Layer 4 of a small transformer language model trained on English Wikipedia (11 layers, counted from 0, width 64).
A neuron's activation on a vector x is GELU(gate . x) times (in . x), where the dot is the dot product.

Input weights of the MLP neurons that the questions are about. A number n stands for n times 0.00095.
n8 gate: -180 -194 -14 7 33 -116 53 -66 -74 104 69 54 105 225 166 32 -335 -67 160 -36 -127 -219 52 -187 63 165 -63 87 -212 -211 -21 -4 -164 -22 -72 239 -57 -46 -27 -96 4 -146 -42 147 23 1 -105 -231 34 52 -19 -95 71 129 -155 9 146 -23 30 73 39 16 -76 215
n16 gate: 47 62 -41 76 -109 17 -10 -98 1 -9 46 -69 -9 -131 -36 43 -48 96 -83 -64 74 113 31 121 236 -155 -84 -29 -133 143 -112 -23 53 47 15 9 -109 -76 38 -91 188 56 -127 -91 170 -190 -84 5 -127 -138 25 174 -111 63 18 0 -167 -184 69 -18 -105 46 -118 33
n18 gate: -74 142 -16 -83 151 11 -237 -25 -12 53 -4 -18 -33 -22 -64 198 -136 -39 50 -149 -154 66 36 -73 40 -15 97 72 -30 -200 72 -31 -106 55 14 68 -273 -64 -132 97 -84 107 -67 -73 164 70 49 48 23 66 75 123 -7 39 282 59 -125 -71 -135 25 11 -126 37 -24
n23 gate: -107 168 -75 177 -90 67 120 -102 -49 -67 -80 14 -165 -138 -25 211 57 -166 -139 211 33 145 168 -1 -11 64 24 -168 -138 226 63 -3 69 -198 171 -73 87 -121 -49 199 0 -40 112 -132 294 -133 -90 -54 -137 62 319 204 -106 67 -14 34 -209 53 127 -191 207 -179 -270 -36
n35 gate: -25 -115 28 137 190 -171 77 230 -80 104 -274 150 161 52 -24 -74 -29 -70 70 -62 -25 -59 -25 -82 -228 418 53 86 24 4 171 -8 68 -5 21 155 -271 89 -14 121 -26 184 -98 -202 -95 -58 -168 31 38 55 170 -46 111 -129 -51 107 126 134 37 -63 27 124 56 -120
n40 gate: -189 -112 43 -42 216 4 -36 38 -189 72 156 -112 -39 -133 -85 71 -192 189 -172 -3 -61 -69 99 -10 221 313 -34 32 -39 -188 39 -5 101 247 -23 152 -22 87 -41 85 -176 -100 163 -17 -55 -105 231 120 -139 31 74 -51 -212 -125 -52 128 28 311 125 11 44 62 -33 242
n51 gate: 8 34 -125 -77 -48 -200 108 90 140 -154 -86 95 93 75 19 87 -6 -8 145 -195 42 177 27 85 -203 270 4 -166 -174 -70 123 -16 246 -195 69 104 179 -132 79 82 152 -30 -35 -134 -172 -44 92 -140 -124 -128 -21 55 -73 -83 176 -199 115 -42 14 -16 -292 152 -201 4
n61 gate: -186 -53 -90 145 -15 -102 -38 101 -152 137 -88 107 -252 -8 0 39 -186 353 -181 33 82 -216 -196 66 215 -83 -103 99 -32 43 -97 219 -110 210 141 68 -16 101 130 22 67 -244 -20 -230 104 98 -135 -35 157 74 19 -64 156 -191 -16 -13 -61 49 46 -134 109 100 47 119
n76 gate: 101 78 -1 310 99 -73 108 -98 128 53 -11 86 -120 -108 -41 -201 -38 166 -73 59 135 -123 137 199 -144 3 73 -2 -19 -28 75 267 19 145 36 -95 81 -77 35 4 -310 -62 147 280 -94 -41 101 72 200 -185 -168 57 -110 27 -210 136 -145 60 4 -91 -36 117 36 -54
n83 gate: -214 -68 -62 -158 9 -46 -129 125 -77 -276 -84 -35 -52 248 105 -15 -26 81 -37 -270 83 -84 -86 -120 -51 -9 160 -58 127 -161 -7 -150 92 88 -45 157 -47 107 83 96 38 -109 -141 -129 93 171 240 1 59 -174 -94 72 -142 160 64 169 -241 93 -28 -52 -197 175 -222 -112
n94 gate: 3 -111 -60 -2 92 34 124 10 -125 -2 -138 -100 129 -67 -156 207 286 68 23 -110 10 256 -158 112 -7 36 -99 81 -181 -55 -87 111 -130 -111 154 -9 30 -114 -86 104 81 1 5 -63 201 18 -34 -180 -10 5 -62 25 7 81 -101 -28 -258 -134 -113 -186 45 145 -174 32
n95 gate: 27 207 1 -186 -349 110 87 47 1 -163 12 42 -99 5 40 -187 -165 240 -76 -69 -160 -28 -145 83 -126 -153 142 -12 -100 160 17 101 115 -135 190 -22 34 221 5 -4 110 -139 -23 -277 -207 -24 -24 -73 -77 3 -160 -33 -103 21 243 22 -61 -51 10 -23 -113 33 -8 -48
n99 gate: -79 5 72 -70 -17 -28 -96 -33 -7 20 -108 -21 175 82 2 -75 19 137 311 38 -61 -20 -138 -36 -150 -4 78 -123 -272 45 -76 219 -69 -287 -234 -62 80 -109 116 -236 0 67 101 -65 -130 174 -145 115 -123 -69 -292 -92 -44 -44 -91 -38 215 -1 121 -6 72 140 63 135
n102 gate: 9 22 -77 20 -179 147 -170 92 25 184 -108 18 -269 -202 -64 91 187 -143 4 -76 147 163 83 -157 -153 47 -108 62 55 105 38 -330 -11 -35 -93 376 42 -58 -76 292 1 43 -28 -155 36 -82 -45 113 73 -46 -266 -136 -78 -64 39 1 -20 10 -182 92 -25 56 -20 -247
n128 gate: 198 -19 -34 -51 40 121 231 -149 -27 -268 54 -13 -4 78 -4 -150 135 4 -7 -37 -20 -168 47 -156 -170 -157 -46 -84 -96 171 -54 17 230 43 77 -23 13 -86 -2 38 -115 8 -80 173 14 -96 127 88 -119 -42 3 49 -143 -14 18 -155 147 -55 13 -141 76 89 158 105
n136 gate: 241 123 164 -134 -27 -153 -89 -1 -121 -172 -26 145 125 26 -76 -60 284 -182 136 -21 -53 99 -88 5 101 -73 88 -20 -126 -65 52 113 -121 -3 -94 -34 95 -257 279 -121 3 142 113 -74 -104 -47 -21 -90 -33 183 -125 20 77 -80 -65 -5 119 136 81 -6 121 -38 1 -89
n150 gate: -117 235 53 -93 -183 -10 63 -7 -142 -57 4 -224 45 140 -69 -29 177 43 -79 -12 -56 -85 31 -72 -101 67 58 102 93 -44 26 141 -60 -144 110 101 118 147 98 -56 -94 24 -204 -33 -88 174 -190 -198 345 96 55 -52 72 152 79 -35 -8 -94 -171 144 107 -68 -112 237
n183 gate: 82 -162 -54 202 15 10 80 -3 -100 137 -20 -163 85 -155 -92 -124 -111 91 -58 3 5 -181 -40 -70 -228 -74 21 96 170 15 92 266 -133 33 -134 42 14 46 177 17 69 -264 -34 190 -82 61 106 -23 -9 54 28 123 -187 1 58 132 372 -235 -11 165 37 -50 276 202
n191 gate: 21 73 98 -12 -73 -145 -18 -90 -17 -4 5 -48 -32 -51 30 -6 63 57 254 -160 56 179 17 -92 65 -22 47 -43 -39 -141 -244 62 -17 156 -142 203 174 12 33 36 -8 222 65 -32 -51 38 20 -160 9 -92 -298 -53 -120 31 -184 -48 112 -33 -137 103 87 162 -201 56
n8 in: -75 -99 -67 -77 -88 155 6 191 23 99 -115 143 25 88 111 -89 -164 -116 -25 -170 52 -22 66 4 -65 179 -179 -83 -19 -172 -81 -118 -83 181 -131 126 254 43 -91 -6 -27 58 -6 42 -215 105 105 -47 170 92 -30 -128 -157 215 122 -208 -136 66 -125 38 -52 44 11 156
n16 in: 226 8 32 -187 72 64 -58 100 -92 -207 -205 158 -179 -54 -43 -114 62 242 -150 -184 -111 265 -78 -5 94 -192 13 -126 64 47 -110 -129 46 -74 -93 -58 41 10 -64 17 -28 39 -85 -49 -216 31 296 127 18 -56 -32 13 -153 -8 100 -76 -154 107 100 -119 -68 26 62 -36
n18 in: -14 73 1 16 -112 72 157 -119 56 -41 137 -12 115 136 117 -119 -99 -58 -57 -220 -24 31 145 235 25 -112 -76 50 25 -27 17 7 44 178 96 -129 57 12 -22 -272 67 -246 154 -9 -81 -139 -49 132 -103 -41 -87 -114 -55 -95 -66 70 205 23 -81 -58 -66 -247 -14 236
n23 in: -107 9 86 50 -186 11 -26 -147 -164 96 -139 92 -193 -151 278 73 100 92 -287 -20 68 -127 27 -194 258 -260 -164 43 -30 -73 -177 8 -50 -38 208 -20 -11 288 -70 237 182 37 -104 -47 141 -66 18 -31 -18 172 57 -74 -76 160 72 -3 -114 203 -27 -69 27 266 -165 -11
n35 in: 32 124 -35 -5 91 134 155 257 55 113 151 27 27 66 -123 34 -86 -79 120 211 -47 -58 51 -16 -116 108 58 22 -133 26 -314 140 -184 49 -123 61 34 -152 -182 138 56 154 154 37 -139 -33 -242 -180 0 314 4 -227 -176 28 16 35 11 -47 2 -34 -89 164 39 -101
n40 in: 93 -100 130 65 -49 -71 221 -4 -79 -226 214 -40 28 219 260 105 -60 35 34 177 -41 105 -123 169 11 2 -57 70 119 -10 119 145 -137 68 91 -174 121 13 -300 149 -66 33 24 29 26 22 -74 -223 -11 22 -122 95 -15 -159 108 171 29 -104 4 47 32 -223 -14 -13
n51 in: -32 136 -2 92 -333 -77 178 -209 -184 -174 -76 29 -26 21 -63 117 -220 92 -129 -74 -45 -154 -63 -19 160 -124 153 -49 22 -174 9 -53 45 16 -48 21 179 79 54 -3 243 -85 -209 5 -114 31 333 13 -27 240 385 89 -4 -11 198 -67 15 -123 -47 -142 -147 196 97 137
n61 in: -10 151 133 161 -80 108 104 109 99 -39 -272 -74 -148 -105 264 47 190 52 -151 127 235 37 -58 -74 -98 -50 -97 57 255 -189 174 65 76 163 -12 -63 -132 97 141 141 -186 -208 141 -105 -7 -49 174 209 -203 129 82 -205 -56 -165 4 16 151 26 7 -11 46 -57 77 -200
n76 in: -96 -55 -67 -56 -11 -40 70 132 -84 0 -84 258 36 7 -61 -20 -169 256 -204 21 -213 179 118 179 -161 33 57 -87 141 -1 266 -24 74 -8 -54 102 -104 50 33 -39 82 -26 55 -14 -203 9 12 109 199 80 -193 63 -176 -31 -216 93 29 -51 130 -42 -118 -50 38 -182
n83 in: 0 -208 46 145 103 89 69 317 -177 108 54 151 -60 -115 235 24 -122 -8 86 -329 -85 153 78 -89 66 199 -77 72 -92 -97 -79 -54 30 222 -131 31 53 -210 -88 65 -136 30 83 27 47 58 208 130 -131 -77 13 67 81 5 23 -165 164 -73 132 -119 -135 56 115 -63
n94 in: 51 -113 -84 50 -65 2 -7 -21 141 117 -44 134 -163 3 -38 -52 -42 -200 -132 -85 172 22 313 15 -157 -110 223 -202 -130 -42 1 67 151 194 -44 53 -70 -39 -84 136 81 -117 -158 -50 -100 70 -8 -158 -162 -34 119 -63 -5 -258 104 101 84 -25 -179 92 -67 -149 340 -66
n95 in: 120 -6 -29 128 82 86 -176 -118 42 0 79 33 -9 -85 81 -97 230 22 29 -236 -134 -132 8 -74 187 -62 26 73 -90 14 -119 -27 -64 71 -88 -96 -148 -194 23 65 7 29 -79 -139 -19 51 -261 -103 -139 146 -117 -207 115 -52 71 -166 97 -59 -33 3 96 -147 -28 48
n99 in: 196 -42 180 -103 83 106 -189 260 -119 -75 -48 192 126 271 -67 -72 207 -72 105 -100 137 -195 46 62 -174 52 -23 148 -19 -29 11 -18 -183 -74 30 -41 -75 -52 0 -115 -13 116 -148 -93 73 258 -64 -76 -50 -134 -177 180 125 -68 215 -1 149 -78 -43 200 198 -155 -65 -8
n102 in: 77 57 322 147 31 -57 60 25 -25 18 -78 -120 -200 -24 115 77 -19 154 -149 62 106 -355 230 -68 -181 37 36 -38 30 -183 140 61 -29 -124 -95 -30 17 221 34 5 116 210 169 23 -10 182 -3 134 -154 124 54 84 -71 134 182 119 96 97 -18 29 -49 134 -166 -87
n128 in: -109 -36 6 119 -280 27 107 -60 21 12 51 -145 174 -94 -167 -56 161 -174 -42 92 71 42 -110 -29 265 -70 -237 93 50 -85 -72 -26 62 -42 -100 -270 110 -49 -102 79 -52 -44 88 95 143 113 124 132 -153 60 46 49 118 -136 53 42 -223 194 8 -37 244 -11 -43 -128
n136 in: 181 76 -23 36 -47 -225 280 -144 33 64 -83 163 -24 10 -113 -121 19 -5 82 109 202 96 -76 101 8 -157 37 213 -56 38 7 144 78 218 48 95 29 70 76 126 -154 79 -21 -184 30 -245 41 23 -19 63 -85 27 -142 -102 7 64 43 126 42 -96 71 -12 -140 -101
n150 in: 74 -199 -23 -36 216 82 137 139 36 18 -106 54 20 -65 -170 -66 -1 46 157 -203 -52 67 86 169 -31 102 -162 -4 75 -39 -117 -105 -167 -21 18 16 -231 -200 -164 187 3 -152 -53 86 34 151 144 70 -8 -23 -83 131 -163 119 -201 -79 123 -31 -99 -75 -199 3 21 -15
n183 in: 117 -88 137 -164 -79 114 -57 151 313 -25 -30 79 -91 43 63 211 50 -38 41 -150 -35 69 159 155 -136 475 79 -288 181 -178 81 25 35 -73 33 81 -136 107 14 6 -86 141 145 -93 -91 -83 -6 129 -61 -113 157 11 77 1 29 -168 -93 -112 -14 49 -40 143 -58 47
n191 in: 55 113 191 16 47 -65 90 183 -60 165 41 -192 119 -2 120 131 -44 173 -162 240 -60 45 -15 -52 -243 192 -75 -52 145 101 50 -31 -90 -114 130 -37 -311 -146 24 107 86 -181 -137 46 60 -57 -31 213 72 -21 129 99 16 -157 271 266 -4 58 39 24 -194 24 128 66

Each question shows a token from some text and the vector x that enters the MLP there. A number n stands for n times 0.0061.

"y": -18 236 196 -16 -53 -44 -170 331 31 9 245 31 90 35 -219 -51 -68 112 6 -226 -62 135 -90 -58 144 -204 92 25 -145 -209 51 -140 42 99 -100 86 110 -28 -86 203 -172 146 -84 -51 25 -86 -97 -39 19 40 65 87 120 233 -106 -28 82 4 64 29 6 94 217 -48
Which neuron fires most, and how strongly? n83, at about 0.29

" |": 125 52 154 -30 -47 198 3 99 159 -35 -2 -102 9 -85 -9 131 -1 169 451 -99 -46 -18 78 59 183 -163 -50 -57 -44 65 29 -82 22 107 51 80 -114 -76 -125 224 165 -12 -121 44 16 -153 -89 13 47 29 177 113 164 91 -32 23 -64 -82 -86 121 58 -99 185 196
Which neuron lights up most? n76

"\n": 143 127 -3 -58 -261 163 -94 80 -14 33 94 -125 89 -113 36 184 -31 107 26 -190 106 -83 192 -82 204 -162 -5 85 -282 -41 89 186 189 -30 -17 -2 -89 64 -18 150 29 105 -177 108 1 -268 -113 170 2 95 105 175 62 -262 -123 112 -54 -94 -268 26 -28 -72 138 -26
Which neuron lights up most? n18

" Daniel": 29 165 159 -32 -98 109 -61 210 -201 199 229 -131 -50 150 -22 -86 -42 87 -34 -130 54 139 8 -74 132 -287 -10 -81 -28 -190 -17 -129 68 122 -75 -63 -73 3 25 248 -162 72 -41 -8 -65 -90 43 -119 -24 -52 184 44 313 1 -197 -101 40 27 -183 75 -32 171 10 -66
Which neuron lights up most? n83

"Youth": 110 317 164 181 -112 -98 -133 200 -44 -5 81 -38 -144 12 -52 37 9 95 29 -28 79 109 51 -40 206 -192 -89 -40 14 -164 -58 -98 60 134 -116 53 -89 -63 -182 254 -104 116 6 -58 -43 -7 -102 -188 -43 107 201 98 19 -189 -123 -7 -26 -140 -33 9 103 145 98 75
Which neuron lights up most? n61

" Napoleon": 25 225 145 95 -144 -36 -29 81 -126 23 66 -139 -91 180 -61 -24 96 -11 -30 -76 -121 75 88 -57 161 -166 -137 -91 -119 -110 -13 -125 220 88 -69 -94 -65 20 6 336 -126 92 -167 64 -189 -122 92 -72 -50 -47 239 123 16 9 -57 -91 97 -255 -100 -2 -43 103 57 19
The three highest activations, in order: n51, n16, n128

"ish": -37 127 304 201 -102 -86 -167 322 -13 17 132 77 -79 -90 -216 -83 209 70 11 -38 -124 23 68 8 61 -158 -58 29 -34 -165 -51 -100 -13 -42 -286 24 -14 56 -122 276 -42 89 -66 0 3 -246 -109 13 21 138 119 104 39 128 -159 188 65 -2 -123 92 40 101 39 -13
Which neuron fires most, and how strongly? n102, at about 1

"3": 197 -44 93 -84 12 30 -226 45 207 166 143 -37 95 -128 -43 -44 79 260 135 -93 75 185 -176 -1 74 -175 -38 -34 -87 -279 35 150 14 84 6 -21 -154 262 -75 74 -77 59 -47 221 -207 -83 -29 -163 139 105 -27 49 103 59 -119 -3 -93 -169 -185 -82 37 49 371 113
The three highest activations, in order: n183, n94, n102

" Team": 155 198 184 -62 -166 64 -299 193 -54 135 82 16 24 270 -18 90 -89 161 156 12 -19 90 63 131 227 -101 -66 -71 -48 -175 133 -106 49 157 -49 217 57 -141 -79 265 -155 38 -68 192 -1 -42 -45 -14 -36 -93 155 42 37 -54 -55 -40 -14 -176 -125 -36 143 105 45 53
Which neuron fires most, and how strongly? n8, at about 0.18

" months": 28 148 126 -81 -5 -111 -91 33 31 135 81 -232 221 22 88 -40 221 247 -147 -73 -129 -17 22 196 196 -103 -141 -56 -138 -179 -103 52 -123 101 -187 24 -76 83 39 376 105 23 -44 91 -138 -73 -68 -100 -95 78 193 78 25 94 -80 162 -27 -112 66 -36 27 -62 75 6
Which neuron lights up most? n40

" the": 208 126 108 -52 -97 26 35 226 -3 19 87 -51 40 67 175 32 100 62 125 -37 -5 177 89 -32 93 -295 -76 38 176 -54 15 14 29 -4 -169 3 78 53 31 82 11 41 -86 97 -2 -284 -67 -113 266 163 212 144 -162 5 2 6 -166 -71 4 -37 98 4 275 247
Which neuron fires most, and how strongly? n16, at about 0.33

" became": 63 87 266 59 -74 107 144 143 -163 136 -24 -77 98 15 -93 9 78 45 97 -100 -98 68 19 55 122 -142 83 -56 -184 -75 96 90 -3 -20 -144 55 68 109 193 186 -207 -51 -80 146 -247 -331 -83 -39 -54 -38 253 -8 -94 -81 -164 -97 -173 -70 -137 98 -128 -17 67 151
The two highest activations, in order: n183, n136

"ra": 28 105 289 155 -44 1 -75 344 -18 136 203 -78 2 67 -306 -131 -15 95 133 -70 83 12 -50 127 183 -199 20 27 -105 -91 -31 -176 97 56 -295 53 -149 39 -52 167 -76 221 -92 -32 -1 19 -88 -136 44 6 98 47 235 -4 20 -72 146 13 -86 -35 156 -51 145 26
Which neuron lights up most? n35

"th": 32 207 145 -87 -134 -47 -71 206 255 62 71 23 46 138 -23 -139 104 132 -75 -197 -100 103 -127 -102 139 -252 -78 31 106 -133 -12 33 -83 115 -146 64 -7 -18 -152 271 -20 93 -277 32 9 29 -121 -3 92 149 108 150 34 132 -208 73 46 -99 62 -87 -31 123 147 15
Which neuron fires most, and how strongly? n150, at about 0.38

"2": 115 -73 -3 117 52 -140 -40 30 130 192 15 59 75 138 -75 -106 99 192 103 68 179 99 -58 160 201 -197 44 -24 -43 -399 76 -89 65 108 -23 -114 -200 66 -113 -11 38 -65 -16 116 -106 -221 32 -44 -10 76 108 31 358 -106 -208 59 46 -138 -129 87 115 47 315 76
Which neuron lights up most? n61

"-": 51 -56 72 -97 -171 183 -27 167 80 134 51 -129 -30 122 -8 -235 -32 121 198 -199 -44 187 57 1 -57 -124 57 -27 -187 -111 13 116 -24 -17 59 -31 -2 55 -70 -14 -200 89 -118 -58 61 -163 -138 198 63 191 108 59 26 -40 -64 141 -193 -7 -426 182 -7 144 407 101
Which neuron fires most, and how strongly? n18, at about 0.29

" retirement": 128 134 139 105 -41 -56 -82 13 58 285 84 -266 117 170 -153 -27 265 168 -47 -31 -29 53 94 111 256 -137 95 -82 27 -165 42 -143 34 67 -33 51 51 -115 140 242 -125 208 40 139 -233 -142 -90 -96 -45 75 232 -33 24 -31 -7 141 -17 -107 -112 -70 -22 -137 -37 141
Which neuron lights up most? n136

" are": -27 42 250 -8 -136 43 82 165 -178 105 98 86 116 16 13 151 -27 42 113 -176 20 46 -21 191 191 -117 184 -35 -115 -19 201 12 27 -71 -251 67 -14 156 72 283 5 16 -148 182 0 -65 -67 -55 107 70 237 90 -3 -41 -20 -40 -42 -67 -141 116 -153 -95 137 269
The three highest activations, in order: n183, n8, n51

" four": 170 117 188 -40 26 60 -119 10 -34 72 82 -185 159 -21 120 -150 72 196 34 28 47 19 -22 -52 315 -104 81 -15 104 -188 127 13 -45 169 -84 -84 -36 63 -52 259 -17 57 -58 148 -73 -132 4 -266 66 284 203 145 -90 -94 -112 -37 -75 -72 -200 -28 35 34 141 161
Which neuron fires most, and how strongly? n40, at about 0.61

"ub": 125 269 85 145 -155 26 -113 287 59 -182 245 -81 109 -46 -99 -114 -91 101 183 78 162 40 -44 -16 -11 -236 -53 5 70 -43 -92 -79 63 200 -89 101 -155 -27 -54 106 -41 166 -111 83 -45 -29 -30 -108 -185 45 151 19 52 -13 -203 -177 75 -73 -40 -139 -65 8 117 45
The two highest activations, in order: n23, n128

"vic": -10 210 184 87 -56 -5 -95 251 81 90 11 -86 9 122 -138 -184 -13 110 85 -23 -50 34 -158 -196 11 -222 -116 93 -115 -66 -210 -274 -74 215 -163 -31 -122 47 -55 182 -80 240 89 100 -45 -76 -121 -206 -18 54 112 90 99 -128 -194 5 109 -203 -35 -73 108 59 73 42
Which neuron lights up most? n35

"International": 92 282 345 254 -76 35 -68 221 -152 179 3 -52 -160 13 106 48 50 171 61 -104 -42 44 90 56 232 -69 -60 -175 18 -72 17 -72 47 118 179 -120 -43 5 -127 208 -134 86 -11 15 -253 -150 -156 -10 -54 -48 144 -30 1 -91 -9 64 -49 -99 -75 -14 80 -39 38 19
Which neuron lights up most? n61

" in": 35 11 50 38 -219 146 -36 331 -193 -50 79 -60 -7 95 1 135 82 181 243 -98 -147 132 9 66 171 -163 79 -62 -50 -150 -44 103 178 51 -156 124 -63 44 57 184 25 111 -158 -8 3 -273 -163 -66 -84 130 121 28 -218 15 -24 74 -64 -90 -155 89 -23 -106 164 -40
The three highest activations, in order: n16, n95, n94

"|---|---|": 100 149 90 31 -55 115 57 -2 127 123 -25 -163 -125 -100 -76 53 -66 262 277 -123 -1 -112 304 -97 166 -58 -70 -87 -154 -67 78 147 -27 -28 129 -20 11 18 -156 145 -102 39 57 121 -41 -143 -167 63 -28 -62 77 174 12 -67 3 -44 -30 -74 -305 -25 -21 328 373 69
Which neuron lights up most? n183

" /": 65 105 169 64 -44 221 -75 16 -1 0 110 -31 -211 -24 107 241 -73 240 176 50 -108 206 -94 126 145 -72 -262 -7 -124 51 94 -52 87 78 9 82 -62 130 -104 167 -110 79 -67 -36 125 1 -251 -13 -117 61 130 27 32 12 -197 -20 -119 -215 -48 -58 -124 77 59 244
Which neuron fires most, and how strongly? n23, at about 0.59

"ney": 117 105 132 62 -157 -100 -194 314 55 81 275 -18 43 -5 -137 -203 84 125 78 -172 40 55 72 50 135 -156 -57 -19 -30 -114 -22 -128 65 12 -190 61 57 45 -57 322 23 186 -78 62 0 44 -193 -64 -31 104 127 60 271 97 -111 15 63 -23 -22 49 -60 164 23 -20
Which neuron lights up most? n102

" Bro": 70 180 108 138 -4 82 -154 144 -73 174 70 -29 170 204 -55 32 -18 170 165 -204 134 95 -10 -121 176 -243 -17 -11 18 -75 45 29 226 225 13 198 -72 81 27 259 -66 136 -65 124 56 117 -51 -88 5 -97 150 47 -7 -82 0 -300 74 82 -109 -86 -92 56 182 -12
Which neuron fires most, and how strongly? n83, at about 0.4

"1": 107 -41 222 -48 -39 90 28 61 167 97 47 -115 92 -52 -25 -44 298 274 -7 -19 -138 77 -7 -188 138 -189 -18 -97 108 -267 17 42 218 -5 -57 -6 -216 157 -214 9 34 95 -310 215 -177 -133 87 -73 -17 179 103 -12 51 45 -63 -117 99 -47 -218 -76 31 27 39 -29
Which neuron lights up most? n128

",": 19 7 74 -101 -138 171 -68 140 4 117 68 -184 15 -18 -67 -108 107 185 44 -171 66 55 122 82 184 -208 -38 -122 -65 -136 118 51 134 -44 -179 14 56 106 74 225 127 -19 -114 221 -2 -160 -254 -25 -112 60 61 196 167 11 63 49 92 -61 -121 156 37 -1 -100 342
Which neuron fires most, and how strongly? n183, at about 0.21

" Dar": 81 251 156 51 -98 183 -31 174 70 110 263 -210 163 90 -17 -94 11 89 2 -89 1 164 -156 -198 96 -231 -29 -210 -12 -1 23 -22 -1 105 -61 124 -116 -40 70 214 -148 155 -133 38 14 4 -40 11 -43 -59 155 39 82 61 -124 -126 108 24 -66 32 157 219 -71 -35
Which neuron lights up most? n128

")": 120 50 94 3 -242 111 -120 214 44 -30 156 -181 -27 -16 -40 252 124 71 91 -41 97 -205 94 126 153 -69 -18 -56 -91 -17 64 3 221 -33 -114 98 -21 155 -109 219 72 105 -101 -22 -62 -212 -347 4 20 85 144 155 38 -116 11 50 -164 -57 -108 -50 -167 -77 159 175
Which neuron lights up most? n102

"lea": 34 167 119 145 -10 216 59 444 211 -43 184 -113 -56 99 -129 109 45 156 -6 48 51 -21 -58 -11 259 -97 69 -111 372 -17 -72 -47 46 136 -167 -26 22 73 -39 152 144 110 53 30 97 11 120 -145 -7 -67 155 171 -81 -47 -38 30 158 -40 -161 -49 30 97 92 68
Which neuron fires most, and how strongly? n183, at about 0.39

" GK": 4 46 141 40 -189 53 -271 -21 36 148 124 -96 -60 111 -21 59 -247 211 21 -90 19 147 192 184 136 -182 -220 -76 11 -84 78 55 82 112 -159 91 -54 145 21 257 -235 91 -124 229 -50 62 -97 -118 25 -63 87 207 -18 -186 -33 -88 -154 -17 -224 -108 133 160 74 76
Which neuron fires most, and how strongly? n40, at about 0.23

"lit": -58 192 273 -66 5 -59 -184 194 131 160 115 47 68 50 29 -34 -96 103 -26 -142 -103 26 -42 30 42 -222 -208 -25 -78 -102 3 29 -156 124 -88 -11 -75 -56 123 178 -85 176 -209 24 -13 -114 -119 -235 76 -55 129 134 136 133 -279 -124 105 -101 -135 -8 120 175 127 54
The two highest activations, in order: n8, n150

"9": 171 35 137 87 -31 27 38 71 -47 130 123 54 62 -201 -121 103 347 94 -7 -45 -89 227 -118 -19 113 -253 -90 21 -78 -261 126 104 169 -99 -9 40 -216 76 -132 59 267 94 -71 173 -96 -99 -85 -132 87 81 146 -49 80 4 -129 124 191 -150 -255 -11 186 144 83 13
Which neuron lights up most? n94

" council": -41 169 110 153 -210 -88 -239 210 36 186 49 -145 61 106 -74 117 64 162 -177 -157 -4 -30 -14 101 100 -172 -30 -22 -83 -156 24 -192 92 108 -46 178 -15 -54 -12 268 -100 31 -58 21 -76 -20 -97 -103 -32 35 231 91 -111 -77 -133 -125 61 -131 -155 -43 181 117 -82 132
Which neuron lights up most? n61

" no": -35 122 125 -37 -240 41 -92 51 -43 95 160 -82 3 80 60 157 -323 85 48 49 118 201 42 62 139 -162 95 -110 17 -93 148 92 132 -14 -81 -131 -91 32 12 162 -113 14 -290 43 11 -45 -26 -141 79 194 243 121 -266 41 -66 22 96 216 -132 -160 128 -37 22 73
The three highest activations, in order: n23, n40, n99

"h": -43 148 296 8 -19 -23 -40 214 214 -90 249 -20 0 -122 -72 -68 101 86 -54 -224 79 112 -120 5 57 -147 -148 -110 -69 -129 -70 0 4 220 -226 111 -43 24 -112 116 -147 158 -221 89 37 30 -116 129 35 55 116 95 161 95 -156 -229 -7 145 -107 -33 -39 135 274 -80
Which neuron lights up most? n128

"um": 12 234 133 64 -47 -44 -87 330 56 9 198 51 121 -3 -249 -260 -10 126 83 -54 217 278 -3 -14 130 -80 -104 51 -171 -227 -165 -107 -75 151 -208 13 -166 -6 26 88 -16 75 16 -13 -56 43 -54 -111 -85 72 159 -3 162 48 -88 127 13 25 5 -79 -81 158 211 38
The three highest activations, in order: n35, n136, n16

"os": 32 234 327 96 -155 21 -215 213 -9 93 86 83 -99 118 -218 -209 2 60 107 -159 -23 17 92 20 125 -103 -20 -10 -191 -160 192 -19 -186 190 -132 99 -108 19 43 185 -46 98 -141 1 -23 -134 -43 -189 -144 21 81 112 82 -35 -239 85 -19 -104 -28 -18 60 11 151 21
The two highest activations, in order: n136, n35